Layer 4 of a small transformer language model trained on English Wikipedia (8 layers, counted from 0, width 128).
A neuron's activation on a vector x is GELU(weights . x + bias), where the dot is the dot product.
The model reads these tokens: " Eric" " Gold" "berg" "\n" "-" " Mike" " Judge" " (" "c" "reat" "or" " of" " Be" "avi" "s" " and" " But" "t" "-" "He"

The vector x that enters this layer's MLP at each token. A number n stands for (n - 500) times 0.014.
0 " Eric": 399,541,428,512,557,502,613,513,265,396,477,540,542,581,543,488,560,397,613,559,446,344,500,773,474,665,454,563,471,554,418,507,471,476,574,498,498,382,673,607,606,546,512,438,399,530,454,517,535,550,452,469,450,422,504,411,441,466,462,398,235,543,557,309,523,537,554,455,449,447,519,450,522,596,547,575,398,467,542,456,486,664,564,318,498,497,576,539,641,615,420,507,551,500,502,491,526,500,493,523,472,474,537,493,436,565,444,610,527,394,668,440,465,499,459,518,523,434,468,549,487,540,567,532,601,450,549,373
1 " Gold": 418,524,536,463,499,498,457,706,281,396,520,384,503,550,520,529,541,582,450,439,521,470,526,766,592,506,444,536,513,582,421,493,587,531,509,580,493,435,684,584,513,357,470,320,494,561,463,564,604,480,500,466,472,535,582,413,519,583,454,424,364,524,441,360,307,384,457,415,587,574,499,446,629,439,452,561,492,502,414,531,399,489,676,445,465,444,596,630,639,548,494,395,457,411,505,454,446,544,549,617,520,435,398,512,550,436,504,445,533,465,536,479,635,368,589,520,560,544,461,576,604,478,545,518,555,534,572,283
2 "berg": 416,593,540,548,478,581,433,568,330,380,557,400,577,462,388,557,511,480,556,397,630,356,604,783,439,406,487,349,500,579,453,463,490,597,569,489,382,433,690,592,413,420,488,424,502,464,532,672,565,422,525,541,530,519,601,432,443,564,444,438,416,538,418,408,486,436,564,318,529,569,448,527,528,474,482,570,547,556,391,536,515,424,646,432,460,447,637,569,661,439,457,425,517,470,441,399,563,563,560,555,553,459,490,512,527,438,429,399,563,428,508,578,621,441,566,524,476,510,379,575,641,506,531,562,509,475,639,305
3 "\n": 493,579,614,602,521,502,493,633,102,382,509,480,489,548,506,473,548,514,469,393,450,462,562,488,454,451,464,490,611,604,444,475,445,512,499,523,449,442,649,556,452,342,457,468,449,475,316,647,492,538,561,595,498,518,526,490,545,504,486,398,551,562,456,320,548,449,533,514,558,547,515,554,536,508,499,549,445,441,407,492,470,505,734,503,502,472,613,500,697,527,503,452,446,534,487,438,527,521,524,490,508,402,528,515,528,473,508,406,483,417,475,467,553,490,589,422,502,434,492,653,529,673,429,518,511,536,599,295
4 "-": 453,675,459,536,531,519,430,660,59,378,419,460,472,477,534,500,497,539,481,579,520,552,551,492,436,458,448,474,520,554,410,475,547,571,437,515,550,521,654,504,461,497,429,406,451,438,475,617,538,598,473,495,570,535,588,523,481,480,504,382,559,541,430,334,518,483,495,407,564,572,517,512,491,419,510,593,465,467,465,518,517,538,699,525,469,460,587,480,750,563,559,436,465,559,520,493,499,493,425,533,552,409,516,503,521,495,463,435,490,416,404,463,467,457,499,526,491,497,513,512,517,589,479,528,576,576,612,272
5 " Mike": 418,586,476,472,460,483,419,642,250,381,438,423,496,577,549,472,589,552,416,404,587,353,521,811,464,396,449,473,555,548,473,485,442,614,538,455,481,511,649,475,499,558,448,459,513,497,467,603,560,568,512,530,460,492,470,511,481,463,571,419,336,566,406,461,561,554,444,424,588,563,456,571,511,517,618,638,428,565,546,521,440,418,603,520,546,422,682,533,748,507,514,352,526,595,461,405,385,412,539,623,512,406,479,522,497,450,521,350,538,529,445,366,491,474,521,529,498,476,511,553,642,437,470,545,479,509,589,335
6 " Judge": 357,550,543,450,310,454,397,638,212,434,450,409,453,556,570,567,601,563,532,455,521,463,548,818,489,470,488,536,533,529,395,469,405,615,547,472,412,524,647,414,487,429,373,420,476,504,532,676,536,528,492,551,487,464,542,562,455,445,518,371,500,522,471,376,474,588,471,568,573,558,481,590,654,480,552,654,457,389,490,589,458,450,628,478,523,437,578,527,620,539,470,458,567,554,425,497,401,442,599,654,582,392,440,427,391,502,506,391,512,446,452,386,515,528,532,567,514,487,373,616,541,501,507,494,444,591,605,364
7 " (": 500,676,455,618,443,444,511,581,152,337,538,574,555,457,537,528,563,527,498,493,440,505,524,526,498,497,487,522,555,544,423,474,536,521,586,491,489,463,664,490,253,522,449,394,400,448,275,611,525,569,515,580,481,624,542,524,449,563,474,442,472,538,461,346,426,503,532,503,569,630,523,474,542,397,520,605,453,479,364,537,469,562,696,505,501,432,604,414,623,517,515,482,560,543,487,441,537,550,598,474,540,438,512,507,396,463,433,461,529,490,409,474,610,424,430,494,534,451,402,536,514,609,533,572,536,528,584,358
8 "c": 583,593,458,596,509,449,452,683,279,313,506,521,528,412,511,550,573,555,452,360,589,565,470,760,411,538,493,481,583,523,542,533,484,537,605,571,429,443,643,354,448,505,508,309,400,552,449,512,638,546,472,479,544,467,493,463,470,652,469,495,452,490,445,381,529,563,495,473,516,593,455,416,488,521,512,626,460,511,389,560,471,499,601,441,555,398,641,435,678,443,505,372,472,587,419,577,593,421,434,452,624,446,510,549,564,474,413,430,534,543,454,416,564,448,449,489,493,530,520,316,548,606,530,518,534,520,547,294
9 "reat": 386,531,443,550,389,438,364,626,239,389,435,494,522,539,459,630,580,514,529,463,560,516,409,822,490,550,527,497,508,459,385,470,510,562,558,535,404,440,586,433,377,385,467,360,463,541,600,627,650,488,412,565,448,537,508,471,495,583,463,366,484,523,386,341,610,568,590,561,567,561,544,516,582,468,403,711,485,537,488,600,466,418,573,362,420,492,572,440,636,631,435,432,495,478,372,543,644,483,634,524,579,455,493,564,519,579,433,512,455,529,439,441,568,440,422,490,562,522,549,464,515,566,499,476,442,548,507,388
10 "or": 452,578,485,578,395,446,321,654,242,334,504,521,561,432,534,594,526,495,562,370,592,407,532,830,533,496,443,465,553,530,581,510,419,528,583,513,369,455,590,385,390,498,457,365,406,587,470,602,644,524,470,460,555,468,496,531,507,546,495,444,494,572,341,329,607,627,503,539,656,550,460,407,529,563,567,614,371,537,473,526,538,373,644,466,529,467,573,451,628,522,538,407,526,668,545,448,567,457,504,485,531,449,435,499,481,538,415,463,414,552,413,448,587,447,519,489,527,558,516,439,527,545,556,442,510,550,450,387
11 " of": 413,537,503,559,357,457,404,690,30,361,507,498,532,439,520,619,549,539,463,516,460,432,540,575,519,500,489,532,525,468,556,529,479,528,617,461,390,475,599,463,471,492,487,411,438,485,515,559,545,538,442,539,506,513,586,467,505,614,453,465,443,547,423,302,505,596,411,565,558,566,483,567,551,461,529,699,361,521,412,541,489,474,629,480,581,430,578,439,648,444,493,389,515,645,538,521,568,501,590,499,453,479,470,552,464,605,419,522,516,666,424,511,571,470,401,471,530,545,436,430,523,551,571,432,473,521,491,374
12 " Be": 441,571,483,549,436,478,461,554,234,337,524,466,572,384,501,459,455,568,480,500,576,498,488,714,485,443,547,523,555,524,548,483,555,556,624,366,471,456,647,469,426,506,527,435,452,472,538,627,658,516,486,505,408,635,504,489,543,710,379,478,275,512,423,353,474,392,431,527,467,664,525,581,444,408,475,671,505,565,439,577,519,522,677,496,487,458,535,564,709,564,509,480,522,498,448,427,464,428,521,524,395,477,546,539,488,394,548,537,390,584,409,397,582,424,441,504,433,538,515,478,637,507,422,581,492,505,520,353
13 "avi": 464,570,418,547,460,559,434,494,325,364,470,510,512,503,511,556,598,499,475,349,484,552,502,732,430,516,459,414,478,431,513,476,471,582,637,513,443,503,590,488,361,506,440,377,484,545,532,713,729,482,595,532,416,539,554,511,500,645,472,503,383,503,381,414,580,496,458,547,568,580,486,574,590,544,446,640,479,560,389,574,425,530,663,411,374,565,475,598,738,524,465,571,560,555,347,469,532,385,526,491,584,423,537,467,410,630,530,430,382,408,367,471,505,414,400,381,602,489,430,394,606,486,514,578,484,517,501,385
14 "s": 444,598,502,511,435,545,395,587,212,372,639,552,510,424,432,531,548,474,439,367,576,496,524,882,536,453,512,547,576,519,569,541,441,472,535,509,425,437,535,454,410,522,521,378,345,447,422,561,613,598,482,401,455,434,555,502,577,502,490,439,468,491,434,286,449,600,467,517,481,659,494,530,511,522,522,603,448,649,445,551,525,393,690,464,482,449,576,541,619,506,531,411,539,554,501,492,601,498,501,514,475,500,462,546,499,498,493,503,501,587,361,479,623,370,465,616,576,606,540,513,460,548,533,418,517,451,448,327
15 " and": 425,581,539,551,381,484,480,636,33,342,624,534,552,512,433,467,566,462,430,437,528,461,450,672,549,426,475,541,517,548,628,587,530,553,511,462,464,525,622,431,522,517,508,369,426,551,426,509,614,533,471,512,477,476,548,475,444,621,416,434,477,586,489,328,426,488,469,535,484,616,526,528,596,518,444,578,548,577,517,620,519,560,640,562,493,384,541,512,708,487,544,492,464,635,479,465,517,430,518,479,392,465,434,514,446,546,442,508,555,558,393,497,550,458,440,489,445,443,412,448,541,572,608,460,499,510,490,378
16 " But": 409,546,470,495,338,478,437,636,217,399,509,533,575,482,420,417,616,561,399,514,555,487,496,779,484,398,488,507,485,517,621,477,442,628,587,407,459,401,599,489,562,469,511,497,513,483,422,665,634,486,533,465,372,514,438,373,550,537,472,477,280,535,450,339,432,466,479,503,494,592,520,448,516,487,419,653,514,510,448,633,569,507,596,529,496,404,554,629,689,585,448,564,594,562,500,433,415,472,579,574,382,472,501,534,462,519,536,543,546,525,351,397,590,454,443,584,494,563,538,491,586,488,462,522,504,476,617,347
17 "t": 476,568,441,532,437,496,372,577,244,373,545,449,426,394,519,514,613,563,503,374,623,510,558,918,415,381,539,481,622,587,567,528,471,583,592,480,472,369,601,501,552,492,473,378,366,383,462,650,658,499,453,485,460,505,521,454,542,618,582,509,426,462,493,335,507,543,522,513,493,702,477,504,497,425,428,615,448,511,476,594,585,411,665,423,528,472,499,479,663,473,453,522,497,578,502,491,533,395,452,501,497,483,442,590,536,501,492,416,508,549,426,520,504,458,458,479,486,534,504,402,478,511,511,508,492,518,564,351
18 "-": 402,668,405,491,491,516,441,600,55,331,463,467,422,429,547,463,548,544,465,597,568,612,506,603,519,448,480,453,584,517,526,526,518,627,489,473,505,448,633,543,443,423,412,363,405,459,420,612,631,514,476,483,523,540,532,505,512,534,512,459,500,473,500,330,435,416,514,462,555,643,560,519,511,401,448,631,501,560,481,558,549,536,695,533,446,520,487,492,666,556,521,491,492,596,516,483,575,488,456,462,483,418,434,529,525,514,509,526,488,484,350,558,528,432,500,516,544,574,424,410,498,561,632,554,488,533,495,343
19 "He": 448,606,524,528,435,447,460,512,243,332,573,523,504,596,556,425,520,516,442,513,583,406,483,736,533,477,461,425,565,456,590,458,432,534,537,480,453,471,628,520,444,497,514,428,453,432,413,648,686,448,602,585,525,551,466,560,405,646,475,461,282,532,525,330,449,418,446,491,539,656,596,468,513,437,507,609,565,543,572,546,606,555,649,500,399,466,585,559,615,507,541,505,490,573,351,504,464,367,478,491,465,392,470,478,453,400,554,463,567,469,282,427,609,493,579,582,479,509,515,520,604,458,524,559,439,557,575,348

Each question shows the input weights of one neuron of the MLP. A number n stands for (n - 500) times 0.00079.

n150 (bias -0.022): 365,500,534,544,510,596,483,522,527,580,500,677,597,513,471,478,482,286,588,383,502,380,557,500,455,349,488,478,399,396,473,474,486,460,427,525,415,522,469,444,482,503,545,587,511,305,464,413,540,453,389,383,567,355,500,534,468,531,599,465,655,423,428,493,513,771,589,562,325,549,470,507,459,480,483,544,523,540,592,428,392,448,464,429,612,484,668,470,508,440,515,649,485,442,495,363,483,591,605,581,430,615,373,425,374,500,544,485,598,566,630,454,522,573,445,719,381,579,482,606,428,505,586,430,512,570,562,494
It fires most on token 14 "s"

n196 (bias -0.019): 544,485,470,338,539,588,644,361,590,529,407,591,422,527,658,405,554,485,523,581,441,424,416,524,477,506,486,600,486,431,558,423,526,531,410,511,475,622,477,482,533,588,514,475,471,396,422,595,566,386,619,398,444,460,523,629,484,474,544,471,409,486,371,584,482,473,588,414,442,694,765,420,460,587,624,576,569,377,836,709,406,382,349,285,510,392,546,476,424,614,464,545,538,406,494,546,505,458,540,563,595,403,520,370,278,567,530,426,497,581,518,469,479,528,477,370,509,467,415,511,521,427,412,669,454,574,476,533
On which token does it fire most, and how strongly? 19 "He", at about 0.64

n108 (bias -0.022): 371,533,562,373,482,618,483,421,439,537,513,442,503,451,527,377,510,607,618,519,507,476,628,484,470,454,622,555,398,523,571,444,329,510,435,455,456,572,458,573,586,510,531,423,575,484,520,483,439,543,335,473,543,406,697,542,442,608,598,421,579,482,551,566,430,369,512,387,381,511,470,402,498,531,368,343,591,473,522,458,590,466,470,383,471,513,495,659,407,568,381,648,418,395,546,408,390,563,461,632,489,594,600,459,439,423,411,679,435,415,561,559,495,612,656,391,495,643,542,508,541,468,378,585,520,645,538,398
On which three tokens does it fire most, strongest first? 2 "berg", 1 " Gold", 0 " Eric"

n209 (bias -0.024): 434,450,655,455,580,437,461,519,441,445,346,436,559,495,422,549,526,478,508,424,362,576,582,376,533,546,475,832,516,450,589,448,622,476,579,379,462,440,440,531,568,542,451,629,560,432,484,367,426,580,763,514,658,615,539,425,434,606,651,623,618,508,576,445,527,566,510,493,492,528,508,523,539,466,528,559,505,440,580,505,407,431,418,449,570,465,556,362,558,568,554,442,607,556,487,415,518,424,516,505,464,590,448,566,460,492,385,663,451,655,566,411,618,467,332,393,558,466,482,477,456,465,478,473,346,538,519,473
On which three tokens does it fire most, strongest first? 11 " of", 7 " (", 15 " and"

n54 (bias -0.052): 607,405,463,492,518,476,508,497,601,424,551,427,619,619,625,567,455,456,785,405,486,296,416,500,466,579,566,669,515,567,604,559,500,348,613,410,653,615,549,390,479,497,588,449,398,428,604,452,421,577,531,472,525,394,575,626,271,473,513,646,673,536,360,519,391,626,489,433,555,478,576,528,516,476,641,451,532,367,431,520,458,492,485,545,517,421,630,260,456,555,538,470,477,535,397,536,509,422,516,497,330,517,371,562,419,500,342,421,624,506,476,429,348,570,131,522,605,400,542,605,419,519,525,332,590,517,334,502
It fires most on token 10 "or"

n364 (bias -0.016): 597,503,547,460,670,441,438,506,523,759,427,613,706,424,484,527,538,641,560,451,416,552,567,195,612,405,601,542,592,529,352,459,410,513,425,573,492,634,652,548,497,338,563,497,612,468,523,464,568,433,533,485,555,520,456,425,477,438,460,540,714,279,475,529,391,448,463,490,598,593,653,510,564,570,503,516,549,391,574,458,279,523,450,523,603,565,407,441,443,568,483,538,411,487,457,482,641,445,518,432,503,364,534,464,439,636,402,435,711,552,548,474,525,271,330,442,497,471,632,474,484,643,405,451,507,477,329,370
It fires most on token 3 "\n"

n490 (bias -0.023): 652,552,493,316,643,545,441,448,591,553,440,553,408,588,453,441,497,565,530,441,538,466,498,536,601,516,442,563,504,538,399,436,390,532,459,482,519,485,403,577,526,484,503,351,619,563,433,515,510,534,466,367,579,399,597,575,434,503,464,602,536,555,340,517,306,411,599,296,567,536,582,502,611,605,399,367,534,394,611,523,435,461,457,465,405,561,607,500,299,599,423,582,440,559,355,553,589,498,598,405,550,495,524,495,498,461,331,421,543,432,493,461,456,642,508,381,603,542,617,374,478,495,352,586,474,607,558,385
It fires most on token 1 " Gold"

n289 (bias -0.034): 490,328,484,471,639,633,608,442,563,502,558,589,485,460,527,606,415,388,521,554,377,405,540,577,370,480,466,668,590,513,442,689,321,460,606,494,660,607,440,465,442,633,609,531,502,488,534,363,657,581,486,301,558,430,447,494,531,387,506,610,515,392,467,664,251,602,578,304,437,587,418,588,577,512,427,442,532,291,469,466,456,500,514,427,562,310,570,432,402,520,580,444,550,560,489,630,601,443,451,435,540,416,600,478,484,558,508,398,682,627,421,576,346,363,420,598,538,431,650,491,375,518,405,459,543,342,488,383
On which three tokens does it fire most, strongest first? 14 "s", 8 "c", 0 " Eric"

n104 (bias -0.013): 430,621,490,440,529,459,547,521,479,375,458,539,427,477,536,500,546,475,542,563,519,391,522,481,564,530,523,402,498,503,476,488,463,490,549,502,503,484,475,429,565,528,452,479,537,509,500,534,564,424,428,445,589,472,513,620,495,498,529,483,506,525,423,520,509,396,467,423,517,612,679,539,415,500,523,553,445,402,469,600,628,498,495,440,591,487,514,415,404,461,446,482,439,541,493,450,433,531,516,485,617,606,447,382,495,543,404,591,428,518,523,476,414,457,524,462,491,529,596,568,546,427,544,507,476,424,525,459
It fires most on token 10 "or"

n145 (bias -0.034): 487,477,557,491,409,485,445,388,506,422,388,619,459,419,463,440,485,489,510,704,524,570,472,366,583,466,548,548,489,529,493,507,507,475,506,474,529,679,735,627,440,460,451,551,568,532,473,582,330,413,474,390,508,510,505,636,454,558,471,443,659,532,495,590,477,518,623,416,439,516,551,436,419,480,412,475,615,490,479,514,524,568,559,549,537,618,447,489,476,365,488,612,491,643,612,399,570,479,456,394,531,566,471,544,356,581,548,536,535,375,509,443,351,537,536,406,558,404,304,629,518,482,612,523,452,317,518,476
On which three tokens does it fire most, strongest first? 18 "-", 7 " (", 4 "-"

n381 (bias -0.014): 484,478,479,464,479,420,605,453,484,442,410,353,430,431,633,608,637,473,508,490,472,532,527,453,470,518,584,594,272,519,515,480,363,351,616,398,443,578,528,500,632,532,648,467,516,495,622,440,544,476,334,535,500,485,574,566,477,516,558,561,540,405,248,471,442,572,362,507,349,576,579,495,516,631,470,490,513,555,570,485,312,502,535,552,510,564,525,316,519,403,655,688,437,576,503,311,543,396,512,534,408,656,410,530,462,542,452,464,566,529,655,631,502,557,492,558,505,484,527,601,547,502,492,473,533,336,376,547
On which three tokens does it fire most, strongest first? 11 " of", 15 " and", 0 " Eric"

n243 (bias -0.028): 400,426,608,428,640,433,702,367,603,530,492,307,414,617,531,462,576,368,563,481,478,483,524,444,545,435,563,556,472,489,474,353,467,528,570,343,530,432,506,561,516,487,490,439,558,515,480,531,542,593,472,537,561,585,711,357,512,340,572,568,615,465,467,472,297,484,500,380,459,664,544,493,583,497,580,525,343,555,455,546,415,449,523,516,493,438,368,422,546,532,567,579,589,491,535,280,515,581,633,512,404,534,422,540,463,405,544,468,547,513,566,573,600,455,578,551,503,497,377,641,443,550,426,450,389,448,389,545
It fires most on token 1 " Gold"

n271 (bias -0.010): 439,488,450,537,472,492,483,330,654,435,615,513,592,484,569,596,618,467,558,555,461,581,408,500,449,591,466,535,518,472,514,476,359,436,540,515,398,510,487,689,477,547,467,452,413,508,561,473,545,394,440,458,436,613,400,515,500,560,513,561,522,659,421,428,463,578,500,385,432,359,448,489,502,480,611,493,447,428,465,596,428,466,540,479,607,516,401,394,481,627,611,497,647,624,455,331,639,510,715,407,543,603,405,594,335,589,478,448,461,569,481,472,567,508,463,584,407,480,487,442,521,280,457,502,480,512,304,652
On which token does it fire most, and how strongly? 10 "or", at about 0.69

n173 (bias -0.020): 449,579,504,334,627,491,509,556,563,547,400,543,411,537,397,439,507,513,594,485,469,439,466,547,483,528,471,579,512,511,410,520,439,537,538,516,458,504,483,475,544,595,449,433,488,530,495,586,411,530,316,449,447,558,638,567,475,357,625,526,514,635,358,549,461,554,556,431,323,421,561,579,343,477,538,536,544,522,624,486,644,451,463,490,585,491,615,507,475,527,340,446,578,515,521,424,441,428,671,526,443,531,485,509,458,519,399,466,267,551,517,444,441,642,521,384,568,627,505,470,504,394,586,412,525,364,505,503
It fires most on token 5 " Mike"

n110 (bias -0.034): 495,476,585,487,678,377,503,451,545,402,503,373,485,540,657,495,387,609,578,478,383,473,586,531,443,537,355,656,351,547,544,731,500,495,570,433,672,497,602,402,438,521,557,396,720,384,475,317,525,529,519,431,557,503,497,625,576,547,530,559,542,428,557,419,328,497,585,368,319,485,449,415,528,290,478,626,432,458,567,500,582,475,505,544,350,700,564,209,531,593,523,445,276,484,614,500,427,375,482,481,476,453,450,604,476,543,542,621,576,480,529,601,456,500,541,564,634,506,480,497,551,536,494,617,339,506,409,509
On which three tokens does it fire most, strongest first? 18 "-", 1 " Gold", 4 "-"

n213 (bias -0.045): 449,504,669,480,711,468,445,544,559,465,385,502,482,554,498,541,463,388,475,486,383,409,550,314,284,608,437,493,536,595,509,463,379,403,447,483,652,444,496,532,588,463,558,568,500,544,491,500,364,662,530,571,510,334,596,549,590,405,510,412,540,632,505,520,541,541,585,561,418,466,519,445,459,502,545,359,524,452,497,422,429,498,504,459,439,495,609,358,458,602,553,529,521,603,469,334,521,571,513,461,456,500,610,502,520,578,523,366,438,563,487,400,378,471,537,363,527,374,569,584,452,585,408,621,447,505,615,515
It fires most on token 3 "\n"

n61 (bias -0.030): 606,419,553,434,548,478,515,489,512,411,430,338,472,692,462,470,419,547,542,407,604,482,312,463,472,473,446,508,546,554,566,728,535,315,477,536,578,446,410,494,507,415,598,401,470,484,623,342,424,652,452,355,500,469,527,397,642,363,432,622,634,457,500,427,270,696,569,558,464,497,490,498,552,487,295,485,450,413,537,477,366,481,578,478,515,579,581,497,542,680,635,503,515,437,426,467,565,535,493,540,511,562,580,442,581,382,539,610,594,516,598,487,518,442,459,491,565,569,609,352,437,606,503,427,494,453,331,440
On which three tokens does it fire most, strongest first? 14 "s", 1 " Gold", 8 "c"

n402 (bias -0.029): 557,633,546,384,497,640,578,466,549,525,324,544,589,452,422,439,342,344,480,573,536,568,468,506,359,564,469,427,560,488,500,447,581,480,547,458,576,490,451,609,483,568,385,554,544,481,481,543,439,677,569,374,514,373,546,547,345,282,588,490,539,500,368,554,472,514,411,500,342,465,497,397,416,451,534,502,622,576,500,521,424,514,466,527,580,495,419,457,658,602,500,543,472,537,412,349,652,635,440,306,534,345,717,525,498,428,700,603,571,438,473,559,462,423,611,451,601,288,505,505,470,585,568,637,513,447,477,494
On which token does it fire most, and how strongly? 4 "-", at about 0.53

n131 (bias -0.016): 466,407,608,538,478,520,632,410,493,425,508,523,463,532,376,560,525,416,632,609,457,516,507,474,540,546,463,543,536,515,534,495,557,544,450,395,405,631,396,603,428,660,451,562,554,444,560,518,327,467,422,511,445,580,494,638,341,373,564,541,649,442,430,321,399,436,622,520,293,521,562,541,304,354,436,412,604,601,600,623,704,532,408,530,518,537,693,506,520,583,399,486,587,498,415,391,465,458,735,399,497,680,467,557,263,555,425,549,467,497,543,412,503,579,627,503,402,516,564,606,539,530,584,526,506,470,485,444
On which two tokens does it fire most, strongest first? 7 " (", 0 " Eric"

n380 (bias -0.017): 519,431,675,330,521,541,547,455,511,464,472,642,491,402,468,520,443,461,513,530,526,462,529,475,617,479,327,610,473,448,600,454,403,459,498,463,531,486,512,523,540,451,454,464,590,504,513,374,448,547,422,487,670,406,600,372,529,461,489,475,547,568,486,523,383,601,457,491,522,658,401,581,549,551,408,504,558,515,484,578,431,580,460,487,404,435,475,574,601,523,567,383,595,405,535,612,514,440,547,561,556,445,404,538,515,456,577,514,595,496,471,462,530,523,433,502,543,456,464,384,455,578,458,464,477,512,573,547
On which two tokens does it fire most, strongest first? 15 " and", 1 " Gold"

n14 (bias -0.013): 391,529,551,502,602,361,473,544,555,371,387,562,462,603,478,355,561,524,489,505,383,500,401,266,484,523,475,388,495,521,391,525,618,607,336,526,457,503,513,480,481,564,331,664,608,654,428,592,443,529,453,492,591,510,397,566,328,452,517,519,577,616,621,507,401,475,631,380,333,559,662,413,488,503,442,583,588,313,559,495,480,581,496,552,544,479,635,439,409,520,528,423,525,654,505,503,564,604,507,247,567,505,595,522,522,505,432,474,564,448,452,497,371,560,505,453,662,537,489,451,505,545,478,567,527,472,511,449
On which three tokens does it fire most, strongest first? 4 "-", 7 " (", 3 "\n"

n198 (bias -0.030): 534,490,490,515,434,366,544,544,449,446,389,537,571,517,518,386,533,670,408,435,476,570,432,444,419,454,569,617,377,570,518,526,673,472,495,444,672,476,511,413,677,710,544,398,521,575,549,526,416,554,432,446,480,500,542,476,619,435,605,617,642,572,433,585,425,503,632,428,460,626,605,608,500,511,361,365,476,532,523,417,464,617,491,549,464,463,553,488,545,623,524,645,516,642,677,452,537,552,389,407,480,481,502,565,485,569,396,503,627,648,635,456,398,581,302,383,656,423,550,351,534,559,491,648,476,261,384,519
It fires most on token 15 " and"

n459 (bias -0.020): 520,509,478,486,563,519,505,435,525,445,546,504,338,371,547,487,481,472,510,536,457,475,490,549,520,494,561,426,417,526,493,562,530,470,447,638,585,389,454,322,514,486,443,479,502,630,482,511,540,466,462,331,494,456,525,485,558,359,645,525,406,542,502,472,528,455,477,493,510,525,521,465,495,418,467,500,576,540,437,578,444,517,498,467,471,576,520,390,527,517,595,452,515,455,479,613,465,533,505,559,510,504,542,460,503,580,570,430,620,639,474,515,486,532,421,488,566,410,599,375,475,515,355,536,363,507,478,496
It fires most on token 8 "c"

n359 (bias -0.023): 582,436,507,551,489,446,550,370,635,531,630,597,668,642,492,392,503,412,693,363,419,500,406,375,512,536,592,408,556,464,665,540,427,484,490,614,594,459,539,384,647,477,511,376,582,449,450,561,412,443,407,690,547,495,313,516,352,543,482,521,514,477,587,526,600,298,559,452,434,443,728,376,505,570,554,439,633,585,604,413,512,609,416,482,524,683,440,515,361,639,464,608,443,487,608,591,530,415,545,455,447,616,472,545,244,570,511,472,583,425,354,478,587,624,465,444,577,444,412,566,584,462,426,524,522,571,373,519
It fires most on token 19 "He"

n505 (bias -0.026): 484,514,686,541,495,537,493,552,514,478,476,537,589,352,573,397,188,522,644,505,548,476,672,409,473,472,472,515,493,507,566,670,466,476,556,540,502,457,466,463,559,526,569,326,453,510,445,453,347,531,485,543,576,241,476,608,401,335,665,391,601,456,522,419,508,425,495,493,487,483,561,412,380,404,472,509,557,440,525,397,588,557,444,505,471,497,487,492,532,553,459,497,360,500,590,492,470,426,449,354,453,310,483,552,377,539,482,554,526,513,559,510,451,605,519,285,534,435,463,451,468,694,369,554,514,454,443,572
It fires most on token 3 "\n"

n238 (bias -0.023): 508,504,468,465,541,477,487,505,514,519,514,435,544,498,534,428,427,463,542,532,480,485,539,452,479,697,469,456,556,391,440,564,475,386,482,438,428,561,561,614,461,477,504,569,593,395,525,622,547,584,489,479,476,517,562,446,504,516,417,634,504,534,502,484,498,601,390,624,507,341,432,484,436,615,487,492,502,512,649,412,571,524,457,619,460,461,489,502,576,427,500,450,561,614,587,440,471,528,569,519,431,624,447,637,360,453,393,558,405,615,519,430,470,576,609,356,411,653,482,605,496,593,704,398,414,562,419,468
On which three tokens does it fire most, strongest first? 11 " of", 10 "or", 0 " Eric"

n293 (bias -0.033): 309,611,538,489,721,500,392,494,636,676,301,481,641,625,540,526,561,430,732,534,485,497,375,413,455,461,424,521,539,616,488,451,440,486,511,476,464,727,625,357,423,444,455,514,492,509,607,494,530,596,408,329,503,488,604,699,333,245,577,472,699,558,451,472,398,749,722,374,447,493,509,550,416,570,471,400,425,268,626,473,411,503,460,377,562,516,600,399,445,616,518,448,442,384,512,336,370,486,557,574,523,652,464,365,539,324,532,569,617,455,597,457,517,497,525,497,435,464,587,452,486,481,577,428,524,482,446,491
It fires most on token 6 " Judge"

n395 (bias -0.038): 374,526,591,483,500,526,458,574,569,530,548,620,533,547,416,354,519,526,437,652,629,527,358,497,430,563,586,488,369,486,605,551,518,485,497,549,575,457,419,479,666,445,632,420,467,423,658,620,469,532,512,265,746,396,426,650,534,224,537,447,484,458,527,494,360,362,638,409,549,459,450,414,173,475,589,246,484,560,483,522,607,489,492,474,396,588,568,412,634,587,613,558,521,463,415,497,500,365,531,509,382,701,762,458,468,595,583,659,255,456,378,351,506,456,510,456,497,573,581,487,414,617,356,584,611,401,420,438
On which two tokens does it fire most, strongest first? 16 " But", 4 "-"

n268 (bias -0.036): 345,561,526,490,516,519,470,567,570,396,361,603,421,438,378,580,291,639,614,510,549,473,618,517,372,497,397,492,484,546,472,548,393,569,470,459,560,541,478,663,488,486,526,510,414,629,564,394,508,616,495,450,522,444,629,531,521,565,542,488,477,575,588,674,553,407,566,438,571,449,378,602,429,500,408,227,497,486,500,348,564,502,507,424,488,552,528,678,471,523,382,505,395,493,539,586,650,530,621,450,666,416,656,430,532,529,410,505,477,328,461,391,402,607,511,413,543,516,567,445,445,502,581,462,614,534,642,375
On which token does it fire most, and how strongly? 2 "berg", at about 0.7

n413 (bias -0.007): 631,631,385,554,643,623,576,492,573,378,373,523,411,398,505,433,435,625,518,477,476,558,460,379,433,441,522,510,421,466,549,301,597,560,397,426,527,457,459,424,569,545,571,471,424,535,471,371,541,479,488,636,521,467,483,474,493,460,409,530,462,393,430,514,440,429,559,489,480,558,553,498,439,468,490,522,510,575,584,445,250,664,469,498,578,518,642,424,522,594,593,577,493,471,554,477,399,397,385,454,537,512,518,493,565,599,581,476,323,355,536,416,519,580,485,500,510,490,743,546,498,651,323,565,573,510,531,474
On which two tokens does it fire most, strongest first? 4 "-", 12 " Be"

n240 (bias -0.014): 481,423,683,435,550,489,424,611,488,480,460,484,473,497,386,502,503,490,352,490,607,475,462,525,555,596,480,487,443,550,540,301,530,439,502,495,533,523,515,578,695,535,612,417,577,601,568,425,347,585,440,442,497,345,630,444,544,338,611,542,620,537,485,601,481,427,408,569,413,351,356,603,465,534,439,529,575,318,542,480,454,409,472,455,448,422,620,556,554,528,458,521,558,448,560,288,426,396,351,576,542,460,493,615,582,395,485,495,401,613,682,373,512,671,568,282,513,490,575,378,483,552,447,433,525,431,530,474
On which token does it fire most, and how strongly? 5 " Mike", at about 0.45

n371 (bias -0.020): 439,525,556,460,444,292,404,488,502,457,425,529,462,399,378,579,512,596,524,472,442,393,488,493,461,488,531,606,384,464,581,511,452,515,595,491,515,529,456,391,517,457,613,561,464,552,520,480,527,646,642,333,495,590,594,623,493,445,517,586,548,495,618,511,617,581,404,504,514,617,654,490,426,386,442,650,445,544,473,387,467,488,481,473,574,543,457,421,540,529,514,554,444,477,502,618,599,627,431,389,416,513,620,447,555,544,543,493,408,623,460,577,399,498,405,342,526,558,590,498,430,467,361,570,458,507,444,415
On which token does it fire most, and how strongly? 11 " of", at about 1.1